Layer 3 of a small transformer language model trained on English Wikipedia (15 layers, counted from 0, width 96).
A neuron's activation on a vector x is squared ReLU(weights . x), where the dot is the dot product.

Input weights of the MLP neurons that the questions are about. A number n stands for (n - 128) times 0.01.
n30: 131, 114, 139, 118, 138, 135, 173, 182, 147, 107, 127, 216, 106, 43, 95, 131, 115, 120, 61, 92, 136, 201, 35, 114, 137, 131, 100, 68, 136, 135, 103, 130, 105, 188, 115, 121, 226, 127, 134, 170, 108, 118, 164, 142, 92, 137, 101, 37, 82, 67, 140, 110, 142, 173, 93, 92, 149, 187, 104, 91, 133, 151, 125, 138, 149, 131, 154, 169, 160, 126, 150, 131, 110, 115, 176, 137, 117, 161, 114, 149, 57, 72, 176, 181, 99, 130, 129, 85, 70, 74, 158, 160, 185, 103, 84, 135
n36: 139, 141, 168, 170, 132, 117, 132, 118, 132, 177, 131, 151, 166, 84, 144, 177, 110, 161, 110, 44, 126, 97, 241, 138, 134, 113, 130, 142, 68, 148, 122, 100, 136, 133, 150, 54, 185, 138, 164, 137, 119, 178, 160, 157, 131, 156, 135, 190, 145, 131, 84, 112, 139, 128, 123, 129, 163, 160, 168, 189, 140, 38, 85, 147, 88, 119, 119, 90, 150, 102, 140, 129, 142, 100, 147, 145, 125, 127, 146, 69, 100, 94, 126, 31, 149, 140, 128, 122, 153, 90, 77, 147, 177, 148, 103, 89
n38: 97, 101, 89, 104, 187, 150, 157, 163, 111, 147, 82, 96, 128, 140, 139, 90, 127, 161, 77, 93, 96, 102, 41, 142, 104, 146, 124, 99, 185, 142, 196, 132, 193, 101, 52, 127, 127, 107, 92, 132, 95, 136, 142, 128, 138, 81, 53, 147, 124, 142, 148, 120, 117, 174, 135, 134, 127, 105, 146, 90, 188, 100, 134, 164, 119, 154, 134, 155, 211, 144, 111, 145, 123, 135, 141, 130, 115, 123, 128, 133, 109, 169, 120, 140, 132, 210, 167, 123, 161, 98, 164, 109, 91, 104, 151, 104
n39: 121, 153, 139, 121, 188, 69, 77, 164, 85, 122, 82, 140, 90, 81, 178, 155, 159, 100, 85, 141, 77, 131, 167, 117, 158, 130, 144, 121, 123, 179, 125, 174, 113, 167, 132, 161, 132, 161, 92, 152, 150, 136, 135, 47, 166, 131, 123, 107, 152, 108, 107, 54, 167, 173, 123, 135, 124, 166, 72, 138, 143, 99, 128, 117, 203, 112, 146, 130, 146, 159, 163, 138, 128, 150, 95, 145, 106, 147, 123, 107, 124, 188, 111, 160, 105, 115, 86, 127, 159, 147, 177, 138, 121, 91, 128, 123
n41: 163, 134, 167, 145, 18, 146, 103, 89, 91, 110, 166, 110, 111, 103, 106, 152, 100, 186, 165, 157, 93, 77, 196, 132, 134, 174, 40, 128, 107, 119, 130, 188, 150, 160, 114, 104, 55, 112, 162, 175, 136, 113, 118, 136, 138, 114, 51, 147, 237, 178, 139, 134, 150, 104, 157, 162, 141, 107, 187, 223, 84, 157, 136, 114, 153, 37, 136, 138, 85, 119, 116, 121, 156, 109, 131, 142, 113, 104, 138, 114, 83, 174, 142, 132, 122, 171, 141, 165, 155, 167, 77, 122, 136, 67, 140, 128
n63: 105, 76, 146, 136, 28, 70, 82, 164, 82, 135, 132, 101, 51, 72, 118, 177, 113, 96, 146, 88, 135, 118, 136, 71, 154, 152, 140, 105, 158, 73, 147, 145, 102, 162, 162, 68, 125, 113, 151, 183, 109, 95, 122, 83, 91, 132, 90, 174, 84, 162, 95, 142, 135, 116, 157, 150, 154, 138, 133, 148, 111, 169, 142, 142, 132, 148, 170, 135, 112, 123, 150, 129, 132, 156, 131, 124, 134, 119, 122, 87, 165, 122, 69, 150, 107, 154, 136, 107, 151, 142, 102, 85, 172, 127, 168, 167
n97: 144, 100, 63, 118, 111, 211, 108, 71, 142, 141, 184, 97, 94, 90, 115, 174, 210, 77, 138, 110, 106, 138, 194, 130, 126, 179, 135, 227, 109, 81, 196, 160, 3, 136, 135, 233, 94, 125, 170, 151, 145, 111, 106, 153, 176, 141, 94, 137, 92, 98, 129, 169, 172, 124, 173, 139, 96, 114, 75, 120, 167, 128, 160, 132, 88, 73, 102, 121, 128, 113, 163, 99, 136, 165, 150, 157, 94, 127, 137, 91, 106, 70, 96, 131, 134, 55, 129, 39, 124, 127, 109, 134, 117, 161, 115, 145
n116: 103, 93, 86, 83, 168, 59, 173, 151, 101, 140, 86, 168, 91, 120, 127, 153, 97, 147, 158, 117, 117, 136, 98, 168, 95, 230, 185, 102, 144, 134, 141, 179, 189, 99, 92, 148, 178, 59, 132, 165, 181, 74, 172, 104, 208, 146, 90, 187, 170, 112, 90, 177, 107, 102, 158, 159, 170, 190, 105, 96, 136, 157, 127, 111, 124, 183, 147, 120, 170, 134, 59, 168, 130, 154, 50, 115, 187, 126, 194, 131, 80, 166, 148, 90, 128, 78, 147, 132, 151, 111, 140, 68, 139, 114, 126, 127
n135: 143, 173, 98, 149, 132, 149, 122, 155, 141, 107, 153, 154, 182, 129, 136, 133, 163, 146, 176, 120, 120, 155, 143, 101, 141, 182, 158, 65, 53, 62, 143, 103, 170, 106, 177, 186, 156, 151, 103, 162, 172, 99, 142, 155, 125, 118, 101, 139, 128, 206, 129, 136, 59, 181, 99, 135, 141, 172, 116, 185, 129, 157, 175, 204, 132, 168, 180, 148, 172, 185, 168, 156, 101, 129, 114, 154, 103, 77, 58, 107, 154, 136, 131, 132, 150, 104, 161, 120, 106, 114, 112, 183, 38, 132, 83, 155
n171: 102, 77, 67, 146, 118, 80, 137, 141, 142, 68, 122, 126, 112, 107, 52, 147, 110, 125, 111, 121, 93, 172, 139, 157, 130, 170, 44, 76, 139, 171, 111, 62, 118, 56, 131, 130, 138, 185, 128, 85, 101, 113, 114, 110, 167, 96, 128, 86, 129, 154, 77, 142, 137, 144, 148, 119, 57, 99, 47, 170, 181, 100, 136, 103, 109, 180, 106, 100, 188, 153, 110, 100, 165, 112, 89, 146, 95, 158, 142, 118, 73, 125, 106, 166, 73, 175, 134, 116, 169, 123, 125, 55, 102, 122, 108, 130
n185: 92, 193, 138, 191, 166, 122, 163, 117, 119, 79, 27, 157, 65, 96, 141, 91, 107, 132, 181, 122, 102, 142, 155, 155, 102, 146, 148, 131, 128, 160, 83, 148, 98, 129, 137, 139, 119, 94, 159, 153, 149, 80, 91, 81, 124, 157, 54, 101, 114, 64, 85, 55, 86, 131, 165, 148, 163, 124, 92, 200, 188, 97, 93, 181, 129, 206, 104, 133, 123, 119, 181, 112, 86, 132, 110, 191, 133, 79, 99, 188, 88, 131, 94, 186, 91, 73, 143, 119, 159, 92, 153, 137, 124, 141, 102, 127
n191: 154, 114, 129, 76, 93, 75, 170, 177, 163, 129, 195, 135, 92, 94, 128, 135, 192, 106, 117, 145, 126, 93, 87, 164, 157, 127, 65, 113, 121, 77, 164, 121, 107, 92, 157, 102, 140, 92, 145, 145, 136, 97, 81, 164, 61, 136, 94, 125, 139, 203, 97, 135, 143, 112, 141, 184, 63, 145, 184, 123, 70, 114, 188, 111, 173, 114, 130, 72, 128, 160, 123, 168, 135, 171, 171, 91, 69, 200, 123, 115, 143, 115, 74, 134, 149, 134, 122, 93, 153, 163, 148, 132, 135, 154, 165, 161
n206: 71, 97, 85, 72, 131, 131, 179, 155, 116, 90, 106, 116, 131, 113, 102, 122, 117, 120, 121, 155, 195, 158, 112, 108, 90, 193, 195, 149, 125, 95, 119, 160, 86, 186, 146, 118, 209, 37, 120, 134, 98, 110, 187, 100, 126, 141, 105, 81, 100, 109, 119, 151, 103, 184, 102, 91, 104, 66, 110, 121, 159, 119, 138, 120, 135, 135, 166, 117, 129, 38, 134, 96, 101, 112, 158, 169, 69, 173, 99, 84, 135, 105, 99, 116, 114, 104, 153, 156, 94, 140, 22, 122, 123, 156, 146, 124
n217: 139, 122, 149, 119, 133, 112, 130, 115, 132, 59, 23, 148, 189, 100, 122, 163, 66, 189, 135, 158, 132, 141, 101, 218, 103, 60, 133, 188, 86, 131, 175, 144, 154, 116, 85, 148, 127, 106, 86, 132, 156, 183, 79, 154, 144, 136, 182, 126, 136, 100, 139, 171, 96, 143, 124, 159, 85, 116, 79, 130, 202, 122, 81, 112, 108, 183, 119, 170, 170, 60, 63, 121, 117, 38, 188, 189, 175, 59, 137, 59, 113, 62, 172, 120, 108, 86, 152, 154, 104, 164, 134, 107, 105, 138, 139, 126
n239: 112, 99, 113, 111, 160, 205, 80, 118, 143, 145, 222, 154, 83, 68, 135, 170, 81, 188, 175, 27, 109, 113, 203, 152, 88, 117, 87, 94, 142, 108, 146, 167, 91, 150, 194, 77, 86, 123, 203, 119, 136, 86, 144, 108, 78, 119, 87, 113, 86, 144, 187, 112, 152, 158, 126, 99, 166, 73, 42, 149, 147, 136, 193, 120, 111, 115, 51, 108, 129, 182, 176, 107, 169, 172, 124, 174, 78, 243, 123, 191, 116, 142, 165, 138, 115, 101, 172, 79, 114, 133, 133, 131, 151, 146, 128, 109
n252: 126, 61, 118, 109, 114, 102, 96, 124, 66, 119, 162, 79, 164, 74, 84, 114, 133, 71, 117, 121, 114, 148, 136, 132, 116, 179, 151, 52, 120, 75, 83, 183, 99, 96, 151, 114, 165, 162, 138, 169, 175, 134, 106, 129, 144, 141, 156, 154, 107, 142, 117, 101, 133, 122, 168, 132, 124, 87, 179, 111, 181, 107, 100, 105, 165, 141, 167, 217, 101, 183, 120, 137, 162, 113, 176, 141, 128, 127, 127, 92, 122, 139, 124, 113, 125, 148, 112, 203, 126, 146, 128, 111, 160, 130, 135, 90
n258: 99, 114, 51, 200, 186, 166, 126, 127, 126, 147, 122, 112, 110, 180, 188, 139, 165, 58, 155, 104, 117, 146, 183, 125, 138, 120, 125, 110, 123, 101, 132, 130, 128, 122, 163, 180, 165, 107, 140, 174, 122, 115, 130, 137, 153, 153, 180, 134, 117, 104, 136, 144, 135, 90, 88, 161, 74, 88, 69, 106, 132, 131, 173, 197, 177, 123, 115, 139, 96, 168, 113, 188, 69, 149, 120, 155, 76, 132, 181, 143, 124, 75, 145, 74, 94, 104, 121, 138, 181, 116, 105, 127, 112, 107, 125, 150
n275: 139, 149, 126, 113, 64, 112, 160, 138, 122, 129, 142, 144, 98, 99, 145, 110, 96, 103, 87, 131, 157, 124, 154, 164, 151, 159, 96, 111, 108, 132, 93, 155, 126, 102, 164, 104, 132, 132, 155, 107, 102, 94, 151, 170, 125, 98, 86, 130, 61, 112, 172, 155, 99, 111, 105, 137, 110, 155, 131, 145, 129, 136, 140, 96, 114, 115, 127, 110, 98, 132, 123, 147, 74, 144, 165, 148, 15, 171, 149, 145, 59, 118, 193, 115, 114, 106, 129, 104, 112, 186, 164, 96, 129, 70, 96, 186
n278: 129, 94, 57, 118, 123, 95, 121, 109, 159, 88, 141, 124, 143, 104, 110, 88, 112, 185, 143, 109, 96, 85, 47, 148, 122, 158, 88, 182, 125, 135, 90, 118, 106, 97, 107, 91, 141, 156, 125, 113, 76, 120, 121, 154, 182, 55, 100, 124, 177, 132, 107, 144, 146, 69, 126, 135, 155, 130, 157, 163, 164, 174, 138, 95, 151, 164, 122, 111, 154, 104, 178, 101, 92, 132, 179, 124, 98, 172, 120, 102, 60, 180, 157, 172, 92, 131, 135, 130, 142, 178, 98, 98, 134, 90, 156, 128
n282: 175, 147, 95, 135, 159, 177, 137, 95, 103, 88, 134, 127, 195, 108, 134, 114, 164, 181, 182, 76, 153, 110, 189, 132, 54, 68, 122, 89, 109, 135, 72, 150, 156, 135, 86, 168, 149, 184, 94, 121, 163, 170, 83, 129, 171, 108, 149, 130, 179, 138, 64, 97, 147, 125, 174, 163, 98, 105, 127, 103, 129, 172, 137, 171, 150, 174, 138, 126, 144, 158, 144, 144, 128, 132, 77, 99, 99, 93, 170, 84, 122, 104, 123, 107, 92, 113, 114, 169, 163, 105, 201, 176, 119, 115, 134, 82
n288: 98, 156, 142, 63, 112, 126, 138, 172, 167, 165, 219, 166, 122, 59, 149, 132, 198, 110, 138, 97, 194, 157, 119, 91, 78, 119, 106, 131, 144, 205, 210, 135, 53, 131, 96, 162, 192, 136, 142, 126, 92, 136, 104, 135, 149, 98, 148, 127, 87, 98, 86, 118, 116, 121, 73, 144, 26, 103, 130, 64, 147, 132, 139, 184, 118, 97, 186, 144, 145, 112, 142, 133, 137, 99, 116, 115, 129, 165, 124, 157, 191, 129, 118, 56, 113, 94, 145, 163, 159, 150, 172, 105, 148, 164, 102, 182
n331: 158, 112, 69, 181, 76, 124, 111, 161, 146, 114, 58, 91, 123, 99, 146, 83, 54, 124, 203, 138, 158, 170, 128, 148, 151, 123, 126, 133, 103, 165, 89, 83, 113, 146, 112, 131, 118, 169, 186, 132, 143, 98, 87, 96, 122, 129, 138, 120, 67, 107, 135, 68, 154, 114, 82, 98, 134, 103, 108, 147, 120, 93, 137, 118, 132, 111, 146, 49, 135, 111, 143, 152, 49, 84, 87, 120, 101, 160, 123, 87, 141, 117, 101, 167, 69, 90, 141, 85, 107, 186, 106, 129, 132, 113, 120, 115
n348: 113, 158, 118, 189, 112, 148, 106, 137, 121, 125, 134, 145, 75, 76, 107, 119, 126, 114, 167, 140, 123, 100, 176, 131, 100, 146, 62, 97, 182, 128, 115, 99, 70, 176, 126, 119, 122, 140, 119, 205, 125, 125, 164, 119, 109, 145, 118, 142, 136, 171, 178, 55, 123, 157, 111, 196, 200, 149, 112, 108, 57, 160, 97, 178, 166, 92, 126, 128, 106, 106, 172, 61, 106, 207, 92, 127, 143, 181, 114, 139, 109, 179, 139, 45, 149, 136, 114, 105, 147, 105, 119, 201, 70, 92, 91, 175
n351: 115, 201, 124, 89, 125, 127, 123, 146, 122, 102, 111, 144, 107, 81, 160, 160, 88, 106, 72, 68, 108, 122, 141, 110, 84, 135, 81, 96, 108, 114, 87, 43, 202, 82, 110, 143, 31, 107, 74, 71, 182, 73, 170, 115, 135, 119, 83, 157, 156, 117, 154, 97, 124, 152, 181, 104, 149, 116, 147, 182, 108, 106, 133, 124, 104, 106, 122, 127, 162, 136, 129, 137, 118, 151, 108, 47, 115, 115, 138, 182, 98, 157, 100, 193, 175, 142, 186, 182, 82, 128, 128, 96, 139, 127, 132, 99
n359: 105, 88, 105, 86, 116, 147, 178, 137, 117, 135, 84, 134, 158, 126, 108, 98, 179, 132, 151, 171, 137, 172, 150, 160, 72, 170, 183, 105, 101, 122, 124, 177, 102, 167, 121, 209, 164, 134, 105, 142, 37, 142, 125, 116, 144, 92, 124, 152, 131, 60, 113, 126, 117, 177, 103, 127, 83, 56, 110, 112, 109, 128, 87, 181, 167, 100, 121, 126, 78, 172, 149, 118, 135, 74, 165, 80, 74, 76, 96, 176, 105, 101, 86, 90, 106, 126, 132, 161, 138, 90, 100, 189, 109, 147, 98, 101

Each question shows a token from some text and the vector x that enters the MLP there. A number n stands for (n - 128) times 0.042.

"s": 154, 160, 156, 121, 141, 148, 152, 88, 168, 134, 156, 67, 78, 180, 122, 144, 172, 126, 122, 129, 134, 121, 132, 153, 118, 163, 135, 161, 134, 74, 142, 103, 137, 145, 105, 143, 134, 124, 133, 121, 133, 154, 117, 125, 123, 132, 117, 123, 115, 85, 136, 128, 90, 139, 126, 103, 126, 109, 151, 131, 142, 160, 111, 53, 101, 122, 156, 147, 109, 132, 122, 87, 142, 105, 104, 154, 119, 142, 131, 139, 160, 120, 134, 146, 174, 122, 151, 132, 143, 129, 179, 128, 133, 114, 144, 126
Which neuron fires most, and how strongly? n97, at about 39

" from": 147, 139, 168, 135, 133, 117, 129, 123, 122, 141, 125, 87, 110, 187, 145, 103, 148, 115, 108, 141, 102, 126, 129, 87, 145, 171, 117, 158, 106, 102, 158, 116, 123, 123, 136, 92, 121, 171, 144, 86, 124, 119, 133, 123, 94, 218, 144, 110, 135, 86, 101, 146, 130, 114, 101, 119, 122, 155, 94, 91, 128, 165, 87, 99, 160, 150, 144, 124, 89, 156, 126, 132, 160, 131, 123, 114, 119, 112, 130, 140, 129, 145, 139, 151, 96, 121, 105, 131, 151, 146, 103, 138, 134, 115, 129, 138
The three highest activations, in order: n39, n258, n63

" of": 126, 124, 165, 149, 140, 114, 151, 112, 138, 132, 139, 95, 64, 192, 134, 122, 161, 106, 103, 120, 135, 111, 93, 90, 134, 129, 131, 161, 141, 112, 138, 102, 168, 131, 127, 124, 104, 154, 163, 98, 100, 127, 126, 153, 98, 197, 118, 134, 120, 82, 152, 160, 124, 119, 110, 139, 148, 127, 106, 92, 139, 133, 119, 84, 121, 178, 161, 117, 95, 149, 140, 123, 147, 129, 120, 118, 142, 116, 145, 128, 134, 157, 154, 160, 108, 122, 119, 103, 155, 141, 130, 94, 125, 100, 131, 137
The two highest activations, in order: n63, n275

" US": 124, 152, 168, 131, 129, 135, 159, 144, 116, 141, 120, 81, 99, 218, 156, 99, 148, 148, 120, 154, 125, 115, 154, 137, 133, 101, 113, 129, 140, 105, 148, 138, 137, 122, 135, 138, 124, 138, 166, 154, 104, 127, 138, 149, 99, 128, 125, 100, 82, 73, 127, 156, 109, 102, 134, 110, 128, 142, 153, 115, 115, 166, 109, 132, 119, 135, 153, 118, 81, 120, 110, 93, 167, 142, 112, 113, 137, 107, 145, 151, 117, 142, 172, 154, 102, 120, 98, 151, 91, 116, 140, 89, 111, 115, 133, 104
Which neuron lights up most? n275

"5": 119, 113, 142, 137, 110, 152, 189, 117, 152, 132, 147, 121, 106, 211, 99, 104, 147, 127, 92, 131, 76, 99, 109, 126, 136, 140, 146, 147, 113, 98, 108, 133, 149, 139, 114, 96, 156, 169, 160, 102, 105, 123, 136, 133, 102, 126, 164, 98, 119, 77, 143, 167, 123, 149, 88, 112, 150, 160, 121, 121, 142, 128, 127, 120, 133, 130, 144, 122, 107, 123, 144, 80, 155, 100, 150, 155, 130, 118, 139, 132, 147, 157, 150, 156, 122, 144, 140, 145, 100, 149, 167, 148, 124, 111, 130, 109
Which neuron fires most, and how strongly? n30, at about 29

" and": 106, 125, 166, 137, 158, 136, 154, 162, 118, 160, 140, 104, 138, 155, 128, 100, 164, 138, 126, 144, 114, 116, 135, 110, 123, 115, 137, 149, 113, 101, 140, 79, 181, 147, 122, 97, 145, 183, 140, 74, 113, 133, 137, 121, 88, 203, 128, 128, 93, 83, 96, 104, 118, 123, 129, 131, 133, 119, 100, 117, 144, 160, 89, 102, 125, 120, 129, 112, 111, 134, 134, 111, 155, 120, 96, 112, 124, 97, 129, 153, 131, 179, 142, 150, 140, 117, 136, 113, 157, 150, 136, 108, 131, 105, 150, 99
The two highest activations, in order: n39, n185

"cc": 137, 124, 144, 125, 170, 163, 141, 89, 167, 123, 150, 84, 76, 177, 93, 113, 141, 145, 133, 123, 121, 128, 173, 113, 141, 117, 171, 133, 141, 146, 92, 94, 135, 134, 112, 120, 139, 96, 115, 120, 95, 124, 146, 135, 102, 133, 186, 121, 110, 108, 147, 97, 102, 145, 82, 159, 122, 131, 105, 149, 116, 129, 135, 124, 135, 143, 163, 136, 88, 105, 134, 98, 163, 113, 138, 145, 199, 138, 139, 109, 126, 118, 111, 149, 104, 148, 119, 127, 143, 109, 161, 116, 129, 129, 110, 141
Which neuron lights up most? n348

" the": 165, 149, 143, 131, 116, 144, 156, 115, 96, 134, 153, 114, 125, 192, 123, 97, 169, 147, 98, 140, 138, 124, 128, 114, 104, 113, 176, 126, 156, 114, 136, 114, 113, 116, 107, 113, 125, 149, 139, 90, 121, 149, 129, 104, 87, 187, 142, 151, 114, 116, 154, 103, 98, 132, 135, 107, 105, 151, 133, 136, 146, 217, 100, 84, 118, 135, 131, 127, 76, 147, 128, 102, 166, 116, 104, 122, 129, 124, 125, 132, 130, 135, 101, 155, 117, 153, 123, 138, 143, 139, 170, 134, 134, 116, 129, 121
Which neuron lights up most? n282

" Women": 134, 147, 136, 139, 119, 155, 156, 111, 168, 129, 113, 100, 80, 179, 117, 138, 145, 136, 71, 127, 95, 133, 147, 116, 151, 126, 137, 146, 137, 111, 140, 103, 119, 114, 120, 116, 157, 123, 188, 88, 110, 168, 116, 137, 127, 143, 97, 140, 125, 126, 128, 135, 77, 145, 95, 117, 154, 120, 148, 131, 108, 140, 123, 89, 103, 136, 145, 138, 96, 120, 116, 65, 154, 119, 107, 99, 118, 81, 133, 137, 136, 152, 168, 131, 113, 138, 118, 178, 86, 141, 142, 114, 136, 96, 126, 123
The three highest activations, in order: n275, n41, n351

"==": 147, 146, 181, 162, 123, 172, 150, 95, 121, 125, 148, 100, 147, 188, 110, 102, 144, 103, 105, 135, 140, 98, 135, 112, 110, 93, 170, 149, 148, 83, 156, 118, 144, 136, 156, 126, 156, 115, 157, 94, 117, 95, 98, 132, 122, 159, 132, 112, 108, 100, 98, 125, 111, 102, 169, 134, 149, 130, 155, 123, 127, 135, 132, 74, 150, 141, 112, 131, 104, 128, 131, 79, 159, 142, 147, 112, 138, 158, 135, 132, 162, 166, 120, 134, 124, 143, 96, 102, 133, 143, 145, 133, 167, 144, 122, 133
The two highest activations, in order: n191, n97

" Ste": 155, 140, 131, 159, 189, 156, 140, 116, 101, 110, 157, 84, 117, 147, 131, 107, 161, 180, 108, 125, 136, 96, 139, 113, 134, 116, 154, 164, 96, 85, 128, 104, 143, 118, 137, 99, 179, 134, 152, 105, 134, 95, 158, 131, 109, 125, 127, 107, 113, 151, 111, 138, 101, 148, 106, 119, 85, 127, 137, 133, 118, 134, 96, 101, 81, 125, 99, 136, 115, 102, 105, 114, 161, 132, 106, 93, 139, 92, 146, 106, 135, 167, 147, 133, 122, 134, 142, 92, 115, 138, 168, 102, 153, 145, 117, 112
Which neuron fires most, and how strongly? n36, at about 11

"G": 137, 171, 138, 157, 117, 137, 136, 98, 146, 105, 123, 42, 142, 176, 130, 123, 154, 162, 101, 120, 104, 121, 119, 98, 135, 103, 147, 101, 108, 75, 154, 149, 178, 129, 115, 120, 126, 145, 179, 106, 87, 134, 124, 162, 96, 111, 121, 109, 99, 93, 135, 144, 145, 104, 114, 169, 152, 146, 136, 91, 142, 121, 109, 116, 106, 127, 112, 143, 133, 117, 118, 101, 139, 120, 91, 118, 122, 102, 128, 136, 132, 139, 116, 116, 88, 129, 121, 121, 120, 151, 163, 104, 138, 113, 136, 95
The two highest activations, in order: n38, n282

" to": 133, 123, 152, 142, 142, 151, 156, 127, 119, 128, 155, 120, 109, 186, 115, 108, 175, 101, 111, 126, 129, 112, 144, 107, 153, 148, 148, 147, 126, 118, 160, 103, 134, 119, 136, 123, 135, 151, 168, 111, 124, 119, 145, 147, 106, 196, 142, 105, 138, 113, 110, 144, 135, 156, 124, 128, 126, 144, 128, 121, 172, 178, 125, 85, 107, 180, 147, 137, 109, 116, 147, 86, 132, 153, 114, 90, 125, 91, 119, 151, 155, 169, 137, 136, 111, 131, 71, 133, 145, 174, 110, 114, 111, 98, 102, 139
Which neuron lights up most? n97

"0": 143, 144, 144, 149, 105, 155, 159, 88, 145, 110, 160, 134, 114, 184, 151, 98, 203, 119, 145, 130, 96, 146, 117, 70, 156, 126, 130, 136, 128, 100, 110, 136, 146, 141, 127, 106, 143, 146, 159, 76, 122, 127, 133, 121, 133, 128, 160, 111, 127, 61, 127, 177, 126, 169, 101, 114, 146, 138, 141, 139, 125, 165, 116, 129, 130, 143, 143, 123, 109, 108, 147, 105, 166, 139, 125, 144, 139, 111, 159, 124, 150, 158, 152, 160, 140, 146, 112, 157, 103, 147, 129, 155, 134, 133, 128, 138
Which neuron lights up most? n135

" which": 125, 168, 170, 157, 140, 161, 180, 121, 138, 162, 133, 125, 153, 171, 110, 99, 194, 94, 109, 134, 139, 126, 116, 147, 129, 125, 121, 120, 126, 94, 162, 114, 153, 128, 140, 114, 141, 131, 160, 87, 132, 144, 111, 138, 83, 180, 128, 114, 139, 111, 155, 101, 117, 136, 104, 137, 106, 123, 109, 120, 117, 171, 155, 89, 142, 140, 115, 130, 84, 97, 132, 104, 153, 162, 121, 107, 169, 123, 143, 127, 144, 129, 161, 138, 108, 157, 118, 126, 110, 126, 161, 113, 96, 125, 99, 153
Which neuron lights up most? n191

" ": 141, 151, 140, 151, 162, 163, 155, 119, 87, 116, 153, 144, 122, 193, 136, 96, 144, 88, 110, 152, 111, 114, 132, 122, 125, 123, 148, 131, 154, 118, 139, 113, 156, 114, 148, 104, 104, 106, 144, 75, 102, 131, 120, 111, 119, 132, 140, 130, 123, 90, 93, 142, 108, 128, 43, 121, 131, 137, 141, 100, 151, 144, 121, 94, 58, 120, 133, 156, 70, 142, 130, 99, 146, 164, 107, 129, 125, 118, 122, 136, 130, 134, 142, 143, 133, 124, 104, 138, 146, 136, 149, 140, 147, 97, 128, 116
Which neuron lights up most? n275

" Qu": 142, 154, 132, 152, 121, 140, 121, 93, 135, 79, 147, 73, 121, 160, 105, 139, 138, 139, 66, 117, 116, 103, 139, 91, 115, 147, 155, 154, 145, 89, 118, 117, 119, 137, 105, 138, 132, 112, 165, 110, 121, 129, 129, 144, 97, 108, 150, 109, 118, 107, 103, 113, 97, 136, 102, 154, 103, 111, 159, 110, 121, 178, 97, 78, 92, 135, 120, 117, 93, 114, 130, 126, 152, 147, 127, 93, 131, 103, 172, 138, 113, 95, 152, 120, 114, 119, 137, 129, 124, 175, 111, 148, 175, 140, 100, 141
Which neuron fires most, and how strongly? n97, at about 18

"ple": 144, 102, 142, 130, 166, 121, 141, 105, 120, 133, 120, 56, 70, 174, 96, 106, 137, 134, 164, 118, 88, 125, 124, 122, 120, 151, 135, 147, 146, 136, 128, 149, 165, 112, 119, 146, 143, 136, 159, 104, 90, 118, 154, 127, 119, 122, 123, 129, 101, 88, 166, 127, 124, 108, 133, 151, 125, 126, 133, 134, 105, 175, 143, 129, 105, 130, 119, 125, 84, 88, 127, 111, 113, 109, 123, 127, 179, 130, 150, 143, 165, 160, 112, 137, 111, 137, 137, 96, 123, 139, 188, 114, 144, 127, 148, 76
Which neuron fires most, and how strongly? n116, at about 17

"th": 126, 176, 139, 114, 104, 162, 153, 97, 123, 88, 136, 97, 153, 165, 106, 125, 151, 156, 109, 135, 94, 152, 138, 113, 119, 122, 133, 130, 108, 62, 116, 126, 161, 116, 146, 135, 142, 120, 105, 111, 118, 137, 134, 131, 97, 116, 139, 112, 120, 135, 137, 109, 99, 152, 122, 152, 117, 155, 139, 141, 132, 145, 101, 94, 108, 124, 160, 111, 76, 152, 160, 137, 140, 175, 96, 127, 149, 64, 117, 148, 173, 172, 93, 131, 160, 115, 75, 137, 117, 145, 134, 127, 131, 123, 125, 135
Which neuron fires most, and how strongly? n135, at about 69

" protection": 148, 160, 149, 119, 148, 170, 192, 115, 170, 139, 129, 106, 66, 186, 112, 132, 140, 113, 94, 124, 98, 112, 125, 90, 165, 143, 128, 176, 144, 136, 132, 121, 138, 102, 101, 100, 140, 109, 167, 88, 120, 130, 145, 150, 123, 132, 138, 144, 103, 127, 116, 121, 119, 146, 102, 124, 134, 137, 136, 122, 94, 179, 93, 72, 139, 110, 151, 135, 95, 117, 131, 102, 128, 114, 129, 120, 158, 124, 130, 120, 153, 133, 113, 143, 130, 115, 95, 136, 92, 149, 145, 112, 135, 106, 106, 113
Which neuron lights up most? n275

"'": 104, 150, 156, 129, 105, 152, 107, 105, 117, 124, 144, 79, 102, 179, 97, 109, 141, 131, 160, 151, 92, 135, 118, 146, 134, 128, 125, 116, 170, 121, 128, 140, 167, 134, 132, 83, 103, 122, 142, 126, 130, 142, 136, 122, 136, 141, 120, 109, 100, 118, 153, 149, 95, 153, 123, 136, 118, 125, 118, 108, 148, 163, 128, 66, 122, 97, 125, 144, 107, 82, 161, 109, 167, 117, 125, 73, 117, 137, 151, 147, 169, 104, 167, 177, 127, 131, 115, 120, 125, 141, 131, 130, 163, 72, 124, 126
The three highest activations, in order: n41, n239, n275

"B": 125, 167, 142, 151, 137, 146, 124, 121, 121, 117, 159, 33, 135, 175, 119, 75, 133, 140, 99, 116, 140, 117, 133, 101, 132, 101, 112, 92, 110, 36, 132, 127, 144, 142, 123, 123, 139, 141, 154, 102, 105, 121, 120, 112, 111, 123, 134, 112, 124, 116, 145, 125, 161, 130, 113, 123, 152, 158, 130, 72, 122, 129, 80, 77, 136, 113, 151, 115, 123, 107, 112, 118, 145, 122, 96, 126, 141, 102, 142, 136, 141, 108, 126, 122, 126, 129, 123, 128, 114, 133, 155, 104, 100, 118, 101, 118
Which neuron lights up most? n282

"Women": 119, 149, 130, 147, 146, 148, 139, 122, 153, 151, 132, 105, 94, 179, 128, 151, 148, 150, 62, 136, 111, 140, 149, 116, 143, 110, 117, 157, 117, 105, 150, 124, 132, 115, 134, 122, 184, 130, 182, 85, 103, 138, 118, 144, 126, 157, 112, 146, 134, 124, 110, 112, 73, 151, 111, 118, 154, 105, 143, 143, 113, 167, 128, 103, 98, 140, 138, 140, 115, 126, 149, 83, 156, 114, 96, 92, 106, 83, 137, 158, 148, 129, 146, 103, 128, 120, 108, 165, 67, 136, 142, 130, 136, 118, 131, 110
The two highest activations, in order: n36, n359

" at": 132, 136, 157, 100, 140, 119, 118, 88, 82, 129, 144, 103, 89, 172, 160, 103, 143, 121, 117, 142, 148, 156, 161, 104, 166, 140, 99, 155, 139, 70, 180, 91, 143, 142, 119, 94, 136, 158, 148, 107, 134, 144, 131, 129, 107, 184, 130, 124, 132, 139, 160, 155, 101, 131, 89, 117, 100, 140, 123, 117, 129, 128, 109, 84, 135, 133, 134, 140, 97, 165, 153, 107, 177, 97, 106, 135, 150, 118, 139, 146, 145, 106, 139, 154, 115, 118, 112, 106, 142, 159, 108, 111, 118, 111, 123, 137
Which neuron fires most, and how strongly? n63, at about 3.5